Layer 2 of a small transformer language model trained on English Wikipedia (8 layers, counted from 0, width 128). Numbers have three digits each and are written without spaces.
A neuron adds its activation times its output weights to the MLP's output. To switch it off is to set its activation to zero at one token and run the rest of the model.
A neuron's activation on a vector x is SiLU(gate . x + bias) times (in . x + bias), where the dot is the dot product.

Input weights of the MLP neurons that the questions are about. A number n stands for (n - 500) times 0.00076.
n12 gate (bias -0.101): 512434459504736530378304559903471684464441460448586491390600539360722471367413414462426462672541479534426583625687560460433491276462517825541338638392710504649429441567410496564294289534258746634359372570579276607343347459522362753696646542484462592517776595445595290636483437553576389947327671509471252388438743520727475611463279684555333488594340297295578416660484282647452671569450
n97 gate (bias -0.047): 337316644414321406829683256353311238691496496524450727397778323537301616489492531457689559369585535223496392403532436563399605681580544583588488445465539574442334607433528371332530488382524519460318427393294547460488619585667691593452551516718800391412567550441294493519654402550595669496204523286389414732458562628493679573339539404734546387569588612365447548535569762739652445450560
n112 gate (bias 0.001): 421410520824463626500445468416615370748471295569500694479732232516465790420574296471331625528450500496453223363526496488492314290453500504606800446554550679319540395366551167293649345671610231775277640365500281654591430521384521467623496453447580533662538920513332315389597492703745648488588546555553504500369434660559305516361667631576378550695594393487673695567315617404386487415486
n141 gate (bias -0.033): 835362492671489500598683337549562386549536500669450471441492589627528496519248332729322480597469586852419469484195496649547723416260408346496508359746543451423592223429532527549519512210409297435566384377504528572388481778416437613703516516665516582380726589437476393396188390687524519416500679389562496438751465511595531589642649569631347500649270678444395612429411457410710570427726
n158 gate (bias -0.072): 553628591371490441649422554619375303625227516658451521483574582417465612310434467635619457602404520470538513626406289335517645596728534517601570590503436605556511463413415669624445500564524439438745493614616396692322339638250620411303420514431416517418534513604479273530635580650500513254283228449539410493467415471550580484654587458571513469555542520602366583393513693617626677523482
n159 gate (bias 0.077): 550366617756452276582377379608549695695262364555875290785201437230259430436608407308578554536521542345436438541651454429537100321551572525439638629306396439590447676646500496397484398699311468603451303459331425496402500271699823508614570719573379496326534430579685586610567563569580565403361273390435342565488247544516562533402512569601520577439577537487706413800537736571343579638351
n170 gate (bias -0.128): 483568475650382540388566312454782357450239371313343619662637634496348770450585310513453293488513643500629864320590328438560563385610421513466685513603166559794257330279804433628479553781307517638449538737633395354398594581403440431741556399534469526244360428439598390607487500407548423525504341539678470636432487612359620760449854183671466492378686449575482360483457306413254586753307
n187 gate (bias -0.015): 354365504562552408528423672470500367359518213564382444585240508543578447521647292401553447504548247356509355262389364708434417272495686496726593713558259533649221298335324103322329381593756534404773482648553697710461299329543513280861566446500742253436302640496486731574446527578495399466534544626504531518727592679504500377448819166473483628336365513640615551549177420536565274335544
n201 gate (bias -0.044): 681480520365323560513790364309447508599296599475220526467595488220286574631543508708524512571324558275406381475603651484471427856551449637456435731434492755337461171463269801480429610372521337560635431649644300441561305516328418312466217659371558398521550598591338445594683575408755439416235344341609475508431537722523681602371426484513858481456589704462538476554585401612300504484446
n221 gate (bias -0.010): 470471663336329512345431443349526463356455413616437599330356595453586455413737526583548575407596545383318203392523408539429558465378274443603562545351447767226460492575683591457439365504701493415474474683418481512829275330288579545549358860603508507672583589575361362515538530420709684587572600367544462533356795511252522692507309423492522448547668433382523375492331605504358597485345
n265 gate (bias -0.057): 383623532600414382604466623452508357331318387388698500352291611608639533399231692639682735592496567360301600546378159448416574281423521830418605504254466509426669580302632378668407440827381621535508318504396411281533463417531412521551663716377690712264106421462504338669601529500343611565336429249738462500533409363551358698668533480526598582610545442376375353580352299324597345373678
n267 gate (bias -0.057): 539508549407587347709433398780688671411418519640641684359478489852512646511653602520538333374304554398724550508347686474446625592623377414504464488647422577603793657251583511333653496562429347452734726398639762520416657397641395535457446531481457589337445515640544522412285379523276466402422292445561527596515576530601870340492485470279443522534443784701532474605557446651520620591762
n310 gate (bias -0.154): 367557600571604388495541589595407576388514556468693297816685681573328496616672618495672500641695469568652527646519559419487426831550166554640631442491487533217319532671541656637547827455464487399509615736402148326482645187653513731387246409601653371601681650545597327637486437565636456405264238841706509526496738581404153667566330408396592475369351681495639691464531746527260241718568
n311 gate (bias -0.114): 415663404424583575593518661608358756203437332500465282654375737581505642435216601721403209521544401418315283593412673748885737546811550455316411590504486392549505595180463635384181334406641358574491504298585495739416721460352545496414674450487324892660586323356528564443143333443532650309487353541337545257293602539458420200526598426527452400478417642454319462532315670590599639360500
n12 in (bias -0.032): 622349436850470550669473272331639628593269331491617472598335624378564583114673290473565399387605588576573365430719393383614423306558563562182605518496606615695561615522446705555411174297585259636644587263487607698609314669472460705509623233414336483644104409712318396487500544577571617265374522496617354574500344745504517500216746513683787467564474461625582303482643390579329469371447
n97 in (bias 0.012): 462275879538761314822452504520345274512719623518479594457655580553465475598601317513773696342466509431570353618443504662500632736700439539483451381517628442357428521406314397305570421347491561680867807433504740670361605286545441580664496603583706492339448437462606705362384265297384467508382538453546432156525559671484555332667462296314608472409438647335443500509437305406598487102537
n112 in (bias 0.036): 395439458361500682524619302552527434463402684179443447323466676489488566425500504327531336422616488488544461403496318541449593832603623539443244329585496459535339516688516564478410524309492687416604612504682559524565488738346426844571256358496174430229437439656564412673594340405393588696634635508615598611397427291551717596641504447603652760405591639369532593469592621605729714344458
n141 in (bias 0.031): 454742508687423465548547551464525462641614278401381518234420610524565471649339492601500567292757776470327599620270453652558582582594308268320605571471500307521402394550509492596424784630538625530575521492325416401422479409572416662394692746545441629598741195475660686517386521064360566338340483313562681372372298689617675508545279349458480547581574649402050524576471705383584609304628
n158 in (bias 0.014): 726592649394383531607429614574632353593271458696428500699455642458517394600507330429757320446517610429583384599538258436517666521633619352542604721563352479493468503265378737439384497651500577397665441706510470695503500467346567520602410412438449437486402553477559386543631540653652414474500457500575483457480579554634596566552533471568435348415422384595383513268641467627560677376278
n159 in (bias -0.112): 352496292378113456321578442360492374298623423776500456585225543449560648445599418689417542372674649570611515352611473343729607606551379624526412569588454604432451403308371708427636441657597441267519670605553423575345579583234557379418462543515515534633392455519647511334569708388512425771405428391579696364519538570353572477470710242687470461343721644438354591239413485396456401500404
n170 in (bias 0.070): 509531557446312271607537462362580374483491634537690633767367673470491611379719023459916334324469531491514544340551486701858556357619560428482706276227383622403500419441509587607371422729432379412567323460388572905575535341188630376505585509263215558216350575536468424668536622382327597535723429386465757389668518689559540580698706579737614596561640500815602231604390496473448460386456
n187 in (bias 0.021): 512376492581389771382770665453601700613447524332624573512469431414559488398652528594387626154661875236567440451783413554675513646396587377524547688504173615593535447435371559383281643614644375298355291464423586442613416255613459472657395401289586294550475488676449639384562520464653476291356375649328647633640516523500512444628524289455516530655476315496382694590312500720787419540722
n201 in (bias 0.038): 615572451504575448368433485563173535419469856643705235442567384644548515507352545418591465592561431445576210412484567581631548377539362597545572504592496242614557527628543522275489671496516526417477504636937570567489481260302681126410623625447601489646691375454360402595527430455582621653611645637485353671439363489500435641492338304555579579549217733520528397570591423577354469654672
n221 in (bias 0.053): 576366455536549545621547509401263460449634340445389591638513403417465691324642503557467453227315460402448540431469717563453269521459323466402372663490490636487408550610544519624631404597716593510592490617427534510625598375443473649517464554441628355643608530587466327549748493571648490387506573257657657503520539522444533595487500555409730556490627533442706532788425477637391460383232
n265 in (bias 0.061): 596413519626541516799226725574553477626667411631553435737574587607424477415420372306340581581610177702619588496632402658703532496582492647301312396389461210656586562392535485551570476569632663690496572696534648626439523390525604679625335566489418477370691743434484656454353276448500625746493336562783508454629549341507343451466538417398391364433489260531587346535682619307415412489634
n267 in (bias 0.050): 532445461449357570611342429542520552385368412594437542709607444629368752220603376568598428546433600476414528409479480481560294733565577500551483380472504754307331564332549280489569549918718711557334323578627476284704484626181659476472441363683633662451415445620484481437588296733790625500523686460711512747543516561671583539481579554771531563744481776374677439632469472480383297550487
n310 in (bias -0.036): 570848228430560517474483543679435558504492329666743500375365539559436324377560633458496446583663863517308316819479718496607427322626513604621474438405525478398575708599521620532679572533379345058431626452381371411626419553496438484391644822556542598584446431351351453309612413813454553496279660705528438354472638532408582467597335681479472557801282394424551418773439315645500677424603
n311 in (bias 0.105): 399416607411318606623135542621645418598586571374516831455336519375200504457914643254391614628669634348437371419749562446569302354795604553532398423407394572802439258500463413578527387675665516424742275572731455492621584528583545419661597566400574496471343572676445485444566533421595540587621540641428594428504552309314642608667325580769560587579400572355715388660528337268569646496394

Output weights of the MLP neurons that the questions are about. A number n stands for (n - 500) times 0.00067.
n12: 492729604344617373452454326689410385407708670456527549582467353584373246969641594544347696642517469505330407464222458537394569738357517248763516546504347602253374553414483395330587732751500734307565155504609287457568640379470744500423423579474555552504587726249471729305401517610589451301537372487562573542556418309442247629861425542422344830449455514576548500491547385351586409663623
n97: 513261642562618541591624546495342295238771482407803449479369550429544491797384349277709701612473690368451338920267307523570478568608617388279517451563490286623618546492424574265478387406406504606564691286425718580434717500367413545545370320536549303439462122360469676398572206377424448562322595440532560601554376651444468407487238445250481360384396616312471545071516267149357386238506
n112: 442493558628511560360416428484391649607531422679637522571665423232438456488480355637492602427143658425435485631500712385561279218307454304573723531476655478341422314316578484360645488514559337515503526286450320657483611542465606433617453520445512528615567584397492464521417477653787344368489610753747586281706545726663192289342480655402533548590496568526485508620666432219125496416393
n141: 746439574691400631744544458576547324422536398598792496622355630622634471628377526705267697500492534478523574217464359546542632300160233426366774504719471337312604109534451437491520347462369456540438633584354455250543447548439787612713574606413328563613610416700609637424467615504426642406356715444530500581550476586341382558583521338421534611537381775680465584588549472525481584142838
n158: 216394512456333580485556420431664659479511430550512320596366382691493283712515394269685457639620581421549581224520504583599500221297594303524453500571608665489371550650393527325291496592582391438314578482288589585590660314441460496711481385545500614540448428413598489601455418480521484876775641573232351467504482441399386500197542491400372442485478564320632508583507439319641443480500
n159: 725366686579627445539353718496434939724336523492707366493586443379281407500524516248405472464407627464470595604521605533451343240548615443693419526312522394636633705641496586372370531553309436590514206541538599248246374395617581562363565662435321543301582539577474430525442321473377556428563474556425507436635175390592656439335414660507584384508526463493561418734525666648663597483544
n170: 531521428522522361620403366239552486513526568885658560643381627455621295467711085338788519472404462423235560481569682621579582316543662301453609473236547654026733477533392588391474226492545468491694599571549676834734409438437478614437337682523194722407399615555558505648368414279530538774570557331402750376765543388487592317359295628745585591681430363584686569754350744419441339649487
n187: 643500402545406624457478696522300558370325367686509567316533368541521597565712654378384644156686366412389476260604332421642672364504456571441601541391490515385399483450479367671163525653417478430873655467467496583761523574463407301188399504756512538566130526470668749559445567474496539438175204691323576557496536761468607445508779268387356374429354775594718547551496536537470432426639
n201: 430460411740500639520398622582252420624383639669530303492445500622343701463504555293647708135500446572438451479556598514522644262571307333522358421564398202589601652493468373571457548613758387402447530558626738675715609445385593379456384459580551149613508537407590480500299711521595859449326442786368295672440424504492415710396434603396221580460566599552403569683405488373575472716489
n221: 493370385636436426582388736526354684640542605519469569725550537740557372541365573425561466560478654630276600788602593484513547449659816543568402482620517413544420354337388478542479668547496529354506342564182348623366523560496388573309696414391554737297458552507472720559482334410445492482528546564515714408588400496430282305555507755566526427609391625486514161430427308457521633445442
n265: 610300389531572484575504453528596654398674539460492515430621453577481539500740467474492419548367716574530360500916633553678403782407373237489410205481608539355488408714562540342534605394828360629469577394428539867619465356427568367303368332655254492663599622692492531441449353538566443588658616830424526572488559454489571500570600567310294483539552362688471410622347422658349531620801
n267: 446449384570378528476738687440350340434504558435434385631618460639469599553492426463477655350306464545491478508462266581280618769496549563653602801563536486480348270529500520340397457468488673285266377721623633480678600569237519484465633512539329116247492440318707583445591629441712766310283508313593601243520407430560452588429609423477573605707595685591478321261543451446634512382494
n310: 595496572538653561591491526382488487456579487583428697536496433546621615228377183432593540244594522272397299354541533431500560225478807373615565647406490363526616513504504265633488133675690556579371343467346344656504508620282541337356632557228487626379405522397284487288632475255617611555628800280417435413290650248439725468513788516680376671907381308437405358483465312399445530350396
n311: 364593639329463517043369547587726584480414756509442752383805248487387398552478478532357650504530443580808564544486467485310619282133602589425252533492617562671394474613534244460775772353386522591413520397512723521674531541533471658664428709563534297372442513607695517757763614470536642701352725425604343724504427395606711528598444302496676543458463500516661166578566394441505431605616

Each question names a token from some text and the token that comes next. It shows the vector x that enters the MLP there. A number n stands for (n - 500) times 0.0057.

Then comes g, the gradient of the next token's log-probability with respect to the MLP's output, scaled to length 1. A neuron's effect is roughly proportional to its activation times (output weights . g). A number n stands for (n - 500) times 0.00079.

"aud", then "."
x: 522474473520647576489489645374480520533617568670501430494477408489391359594607521414593499391444487553495442647598303445398586334494481520533588549561471601467287573596419617517298358632539423546555596567318407580429586487354500590359425632495527391287459430531479467380461420492605274559524611485362649416309309407461482513500392785427611530436335469593562494593354511560509392545373
g: 625343415725497759625590555505498371432598550722584575648600572435563666386523405651563584655658626667515551504391449524545475394323386314487541511386550581430442647576363360279488401329513441644708556477434712478426534585465409651618582554447481650638685607506463320512649360297582610544597422538593660472583709589598480580487456421566461480743511637562237624586519452406355398461369
Which neuron, switched off, raises the next token's probability most? n170

" year.", then "\n"
x: 404577389626546413615365565487610368454554517532548588435488399474520480431459426446610465567526495395360429627393625507542477699307602427531741458396582599581532474494620498429539597434268550479520520605456449642468593570390611525626548549331603593523509432509507322429473394426476288489531598461584537432516395592478392395465427434414574400649650438547580369480410491418359467530157
g: 447327426584526388515481513525617778345575596605388363309497312427457541336550356487414372488476593443408542573494766432509718456367194355409680648631547592461582454528418529408430285466585547438477392626517549408462624450558704482553513539600635689644411653457520428554478413514485388409544478695520644490754604421865494417522470492502468711536318365415427512448343570488353372416594
Which neuron, switched off, raises the next token's probability most? n112

" was", then " part"
x: 553468526585507403551388510507540433575519393389469405560475498496458531472534732354513518386485587428339403590378349434467460593600670590563642505351411441459443358608615421546405342602626491541664558402450345481523755420331622554656387470535681530637590472494411566445299437481558490595550580505378426517576419711529486458492410468373550349504446701493551584447399360490432383439298
g: 464427616603462557374485552633493604574484672451555404406568532351255478541538531684469433607647745432339484422500758505505414562402441896284491371579443466589629421332333491525647488582565427587471632549660625732630587665453733590572350671396508444470343454420512441330388405588452607487416501528313637288446588480602452245510551511541532547507399416574391527558553712511346470410594
Which neuron, switched off, raises the next token's probability most? n112

" sign", then "al"
x: 627553438508497531504458493464515661467405499587607540508398478535339558387539559510529287344527674518566472559542392512488338548468539450508609480602366489676388697489329617482414483523542413398537567505398550385443554482502653487434403660424614310570515448298737423428768456386511416514377439484453585410513311551429452454491359534609431462597543673605631484445542606431661509598361
g: 487589618506876610535289474665344440571367484412345641442438541256555465470479586450601536396499433265439477607535306467319541514380521208511490543440608507348641311472238701677632399479430308660509409588273511648639715392393497540525586512759406496581556654360349530619496565521476557403489525499560435417312569555515678567464559512490529382652461584460583522535462389476522448604439
Switching off which neuron hurts the next token most? n310

" Man", then "id"
x: 576434461503553742563427556337405691516346560583654466462306428470560465535468444381437675374434591476321380531474599524438560375397480488663343610485381540443591642521432589615414431588635451466608911614581333259462347523436425442613473505475424512466574492564614795552516525424595396463444482415490685497528489490515467485500486561486567487374622501549657628457342555416577516599372
g: 540335605525378486548538427414337465633533494596516437583597426612294337478591714485413402622334526573356363462495488569337624527459690672452706415517432497448438569715528436360373569635464456589561739769506313563505709609711515480508451446519340589509342268438383548500464375561622462624724340512413417400589716505522355517549343545406303567497466322401339255531597347461495445410432
Switching off which neuron hurts the next token most? n221

" opp", then "os"
x: 509511553274486589506446496617623449433432561674460566450497339509455454570424549582377427684492706532433637435461545461568487510637530355650720612596476455614450463385356614501394432526588562349474608509464562425569529586450607527351439597432428528553449492511608543364613488487581355535321480413444551322571495560394609581533374437438497550546554644326516750498524314408690648403588
g: 436524528522526491539425501651504360486581626511593552418516441354552403755411404537653486603646443418262496262440757665365601426365463543513291447552482560600624280433451456714520571204478487384486650424641574539674713395420607517541580566500473781511446538481422645598417608617687495388639556486647565338655491475496480480458769279479512296615476343333393520517562493346561529378475
Switching off which neuron hurts the next token most? n158

" tra", then "ins"
x: 563530519640535609475468386274496528471683626389487409352465371588401619515609658331595536450478561498615356505590492577510445760388490489599498527729340605510387484512541599589468566489672312455560529412606341466478434578474414544503402694496518437402523307385462687520761542495559444540527630646527651465411266504592541421467427422403469516468501548345541630397481381351575510484408
g: 472427663454291503265537616523518406572398514575476608268510376473326425475446402410623382483528385501428309513460549419560541454381531484570380345373401311354604443467320414540640276538477518413578304540593421481373493801320443314452361430280306409678610466567513589647472542678511664695686455670315353569623621559567517484655471404527339656598380655337492468360544513385501448472528
Switching off which neuron hurts the next token most? n201

"=", then " Sa"
x: 618473500478405540584654463700525406609509460351560376607445620498613550427279415350587639447645521422544430562454450496574651813564521488468647602243647501587498618425365789539525509437719524484472485568509503556449649725368485559715347652534555479374584533533479491579527502499324493580519574437360616506429368439455489528563531445479579496338789509553530528536475593349471545521347
g: 403288636503316525463557423365452563362582682617739365549522440706346318599476624359519379477364516588579435519352352464462487368419462477603480655626611529518595588443651561655482512398624288535602656389424523396450789674538447441414613403432642333639491430296747640511519584436611558417658644380349465683389505359485446562395388498356614522480704641339407577570559464501560461594691
Which neuron, switched off, raises the next token's probability most? n201

"se", then " pre"
x: 372592636431741535578519546369563350563631478545609351495498509598327432556500451432745901488417556551443554555543493438437686483426398542448504456488393587572398698435531601535485445704437443502335571514466491761516593402433516570418492447520489468419392519461513649431430554422559546453540622519549477456570269425576428432506605510394599277463366529687426439451397281453455678397623
g: 405428459614419457779591545724419494608582487332704357461509288678387426605385536583385569535495377616550418562529703337516611479424361751504682502563666627453422409623502362351482682517397528523497347440455795566565721519567569412666689466542523659399423622638545512644652537586537517556537422451431594683629687588452556396469525426422445616586508379359607384459341485479270440714475
Switching off which neuron hurts the next token most? n265

"icient", then " time"
x: 463464580332606631520367598326446400496533416466630472544505441671490462443381442557629484510742614710451507523550445508531599646618294360301739645524481525444445608435523608439477386648591558392364503444376505527457512661492493476526371535520485468453452473659411410530552516403494435593460460418545608511588489596486401596551310353615449478600494726508677417492417418400370431342339
g: 352501451582670507317458331607534415584531608372439676500557563549713611449515634382213408440355676308534552453547570675636234484412427324692305505483565345458480524441446492524395682429360628829483485401501506567522646627516550616517327521581486537566465505690447407616485482728571671556660513312410605534307562669393623494479721500623529436474402451570667485433598447417424525453329
Switching off which neuron hurts the next token most? n267

" Rad", then "h"
x: 426541471547457347457361459480346676613519569462570492374478453499393594348531496325544547467576599515347615365565515436532521351465407366618554468618425592473520341609504776525450300538520475396649487478296407324546582516538522520559385565463483550451544338500818819522453389471546406671565497572481574506392385477583281552446456490469547561358388533376484604461378404469707461441374
g: 480452546782676513430440331584427562591740725472476525491493557533574557664479470215334451492569598410548313413269518518533407562415489528635539505458483581529626312550460539398384593445405501556342468727579608622294475418314465471535418515589587555330684316690533323652228683454599460419644344492444526302375404593641407613542625412588454424401383529431406507715437577396454649608532
Switching off which neuron hurts the next token most? n159

" Bul", then "b"
x: 426655455398519555531490511452288474468549573583534476531479397476327553585385499504441444390314666385385507430524387437497536334496290264501482564560371502511441440504348622553624505425590513324460634588486599208559358385540606448533460562517394505319469521545436724423528436500544361590359501438565529399499317429458220582484396617476342434591657394638519544422469454432594531394516
g: 612655525603552586229439466666516544471662562523426603500657446495671528554736212468554583633464472487595484507445443630564378506385391477407291441315362592402545330570554598349530614477474567363424541303507547493579369460441504329416553475597597594629601740419534471608328533434409710581424466570642616379534291484601324193686647494409336278557463567372520435632366558320473599567431
Switching off which neuron hurts the next token most? n12

" K", then "ula"
x: 441495555417347401589527588470411440598562503306585464432555422531424509593407553403479402519365603443210418505566506473499690427610600391558581559470434457538471666495366615495504323563692418430508621615430427346551578580420535545510476387464278575484524512611430682489359526403577264567480514594549508434407540554481316558437298558616598440630451303558552573501493377337513394579532
g: 464649651395465577412273463608417314489303441457633425480736548426436393228578456640425475411666503499458541859567536571271552408596540533478459563399461370296480594523389446521468533224422441414390568343512425626567453400378523519409460546586469630632295439489547503630679549353525625616697457508459405475590212487752413291592453465557420613551647682597670545429444524472587495522395
Switching off which neuron hurts the next token most? n311

" allow", then " for"
x: 477488518358429461411300548494668404513430464523570483483406281482429422432392500556645536558688530522513558522454347549502554578503487576474797630537403439587426711432448573544488549520786679484514511441462456513351507635524665337414370421516589436595453517510612484617532401564551374576457602555379719556528526652350445628520351353455408437537546702539568431406382415426370530415386
g: 329542360227368482685427436149735721766546553441581385536425324636376464478260505387661467531527416494492443585590533505528698512619340401392508560566560479454435396438454362422394485462530569383586371671445370552562469532453660439515526610467492486554597436541400635522774523627426478552592440629583536593499516406468491533488552486425498571380685531733554726540250584804513364405541
Switching off which neuron hurts the next token most? n158

" 11th", then " century"
x: 430401467424533487590286614458511469532600505611581454427588511462318629556361343368390443606473584582513415435586400522728483458491499568534537471445543578535476632387417502492277470586403500524541512612448398447600565395372608567543445412528341618360558528570474404383647439504644449591522495596432491405613450404386412449486410534505462415603620689676530609401413333487468667329280
g: 614444716259316433360608523615423646598698339662496566649571327528336474621556447677440363527494503654514392548578624537487529596570451449612439692289652632368333541521549289533556412666412690523246669622402474666402553529542464509597299524427541383654406568506404348216638440560640642594588379592464427566620548479502603504478418651634444594521657535357556586544371426579634618487519
Switching off which neuron hurts the next token most? n311

"im", then "men"
x: 543498441576675510590358588597493531540472516727572478401571463449357436428649506499365496336336406777466562490601473555466463421311471546404587533632419381496605606548438685637471487520662444416404781551511511492441664574574338535440507461573596493454436479508546746578640506471487387528490478612652446397690589287455424368472552666250489460548574602632732535478513475503433345444354
g: 282523387273386571247404345531674445514553586443562450389397419643424612490789634396443593588517366471525336367336519652736639691467436497577509500430280492359594360597653391421442499441512721293500439356589532584370325402515294378490562333371448622529581685412596556582442597509492539452425363540737509661623389596506403425678506647514556451443663462680496604388527588565440534495474
Switching off which neuron hurts the next token most? n221

" Ag", then "es"
x: 401580523487410539355576523300502629616560391346556455410458477559346415325445620448508347461415424689380425556560696540487503332374300443577594601383410659574363465475515632559518421435486421545423642599483441494649503456427536485475433529430476495321663367571744563307471442501438411654450567428463584285585453678389497521428328525479487376527586448431716568499301360423620349416435
g: 529498654579441674451620382504520596429386642521356623677406509344414395584329575645383636484700353346415541805551694421638427574454446366498536523561605502498540473732528341704409502505472492418448407504430426658672561552426271366602392542467530557499474550572372641321288497392356387673422408326352599497432521732394573464424526458600509574597495416259623561420628387614565731312574
Switching off which neuron hurts the next token most? n221

" was", then " first"
x: 546491484584501441539367486469522454600522490369473554555458429470381494485596747370518512382524652344438452540458396408505471560578646537566736483318430468470639472613589394522432361598571492500631550381471356516546741439338596473641428482537632608609554504556410684465368433450581545604531539554363433468601415714531562459482432504363563369533507700540459627422385386506457388407231
g: 492411544341553611485668636451281437610451462438361610522450445836452475501528564505560568550375269393665482290362620499542398485613512365792516434596527522513725505504546635377569507555611580340537254566624169387562600625539351493584349415430510367633379357566337698526640506527511438614629540372499585458516329441401633618664659333586505566560650465419719487585473476538393497457481
Switching off which neuron hurts the next token most? n112

" there", then " was"
x: 347425611501438621432575410523363415574598585346705365385511485465475444395308353545479702518517415584467539556311716488488564403605462461397627569771416513506369523558393472449502522538498602333723611592509512393548620516372438615441422497379483478500497309413786473430470596482468484394566449553651746561572411633663483642538417320472567381600500576572443545458501458458393522536401
g: 507741541535526420460683669662583401523745737456346437547632344425420497579391453629499609604630607535578484420372457360321332716379540624542459483627549659627472506594386383455467762497460489321485393360627398449563353565669393401524448401561412481563588513403563867482543743694588444425399598440510641574606590653510621501443451432617680621676541469469649595359512682458470508483473
Switching off which neuron hurts the next token most? n310

"m", then "ation"
x: 393482483678709574648628678444562433522446460614557407361536363584448338589375446614486503391366496519369545511789469467431427441430560538372836604373489366487311482552375707556477488682833557546539562511589548484522646459428561485560590371574533346443302516472598515605605526468417463431330501655545265512613514508444434295582505477517474464492459422464452484443431412446526427502440
g: 495553447434549608469520576472416557531495682553457468536375564412418474467437525349333475412503381508612474604673576581371733450713417614174453526557440555497406449580407403596383452606326605166426419598487291732587567542467580284628429483618385456283616392517496576547335411337300442521250329523426478646452517501333516454667495592471633663431610753512579636468389395718443481379481
Switching off which neuron hurts the next token most? n187

"in", then " Sab"
x: 669455496540475573585225515640603498479577541675604289285576452415293242544555394394357527440478568570275510428571585475494511550564727659362465474614487418572596581568474670630559526562561483501625746503473493370402581438460563507629595426545422556451493583647505517583473570463511457505333589629389415502653388364490439552407454651369534434436365520413616420582387537442429391412348
g: 590367591529378483395660386447596507452563775421410572554299472390782530557271581565380596678392480603433550350489388471514633423576655525302577385440446454641497418651262484597653661430472309494600514557425639460480460706492445561428491684524630503517595671238499565604497508574221391558452508571558551158500550510384312559580484374537576572411425460688443526496401409540308486676429
Switching off which neuron hurts the next token most? n159

"9", then "3"
x: 442359396567511549522340650668481433519514534591648515610614497546431478521400500191571554537408554537561476448531366405559441419511643415391364610595706416493535429495493590588335516705631521431550430620456364486464662413442674507481356400472396672631514423546615453450491411547468413483453639413739465392557588395586427462583321461476552406485601536551597370414581458604445456346349
g: 543667334624381527263645484537450500557676546366448607561534664289406660335616676463577547368555476394435692488326327601547614706416627608456389614438534411344479570452591699523568484526397639541333502576245449440493630598319442375310416543381397615469405462623513398557413664438583464459564321600555608520321525414338596396734394653452538681371527611391656715510459566383513476402410
Which neuron, switched off, raises the next token's probability most? n158

" 13", then "40"
x: 418344369585461474463337675768459450575566452372611451602470466469430493408309538511564494423364552434573544462526441403451505419461638392474405561648499545557532448494460618558327502606534562559522495710444594451458634416419745493510430480540451482482648491536617241432507546572705316595529527555686488404635542456375523432527328674515590389565683589545495617488605469462468575382336
g: 381547380527547437428592520576772676646790667372518379430613590567499375455395204708504482568475588567507342504616580519384493493643279354543558456327591567440687531620417552595594450500427384346555312547615740558656594506594790437666484511628476483751536601365500430396400586607467505408399273472486621502629396694448450512580581468592551312395591516406435557388420627470453606612496
Which neuron, switched off, raises the next token's probability most? n12

")", then " and"
x: 452510469466525512511470616632510369420615498522621262437444293378423431301393442564606524640365559507567328581427561514622530574427551420601720608559525415489596508589379518440649621514468525445470399568575551505660567512511523530622376634560553615536556472330448542430442376443526331578556490460599473449498351507651500449469329608518524560606482455522644445283505527565310520371331
g: 353515634465358419229362432189491574406525310636563588571444501487531649571742528464230588554566465500476604572539568553486452542433617335498530718290331505498488713515625491589398606482269512548505416494376689531430657522672508568640443590546297523704575406526355452678547426432343664557591514641583411535583481553570659564296394278506725372420569571335539511409563613567498573619525
Which neuron, switched off, raises the next token's probability most? n159

" S.", then " Kr"
x: 467535559654638513548712569415421384362433661504614512435503494462504436674527515363381502613260526386406483438447544508466564330177583468549626578356571383550471521731465545355437490448562575430471641549465472405596618630520465549561516543475367358499702507643555431412576454417479375662510505515520545337467504604542218405469434550456545545632574445516667495628471423424411485423334
g: 602493475568529475747563485598403500517506820329467486428611775585417277561163641577546650503614608559384441501591277415393687521632569570593561340538398636465240343381371582641534475530795505342551586574606529540502305431504436451306392351455525489397547710590538557414480597576574450552508449383415518431402471359402288464630635661447432525547588494512548584553423438388395351466570
Which neuron, switched off, raises the next token's probability most? n12

"ick", then "am"
x: 443463392508489789467417650546417583470512578508562566569523405506482445394402447373589746622512542621425630719634528413450600502613611468535646525596522460559432680592505738581580138636552484543408716570483419490496486434556426587583566476535475371504491609540389682498641513494705387561493581661488338495553506463401411337540415495362653491461263484405460456659486482486470526529309
g: 284477615289427428439433573457351373579310619641482504555538701640542396372296599544438503568487518534569706481605542526626729561490455696390250500398610799566546536537311693580574524484505324437501602374277604461490727505783607506582463481504465385625455347486554783481367608419503366512413398546428402516480426505323595302369429434568518573526555521396684509562336494440597378604482
Which neuron, switched off, raises the next token's probability most? n310

" a", then " few"
x: 600512629641402501481500512642554330691615425425645539401486471413476511427305662546475429415433677634459711581434634518484608572550425462421692483575382540514577538549530424191528604547585476380540598433563345607550551491552452411676438349507395504504524467384441538469538500476451431633410455478382517400551475559516494391464423613450509454458489564559627486503475502413414595357283
g: 417349667651259259483503501454504370614565462498335416547544564661289591334382681555427625403377380691618506636536392427548638458563589642629436232485332445562599557487557663350475509489573551424477508330719515531473559495431422474537293596536543455569485604563234498431413489423548402393378447364482640596459663584451376776560558542305707401636368561455536498440607653641752472427591
Which neuron, switched off, raises the next token's probability most? n267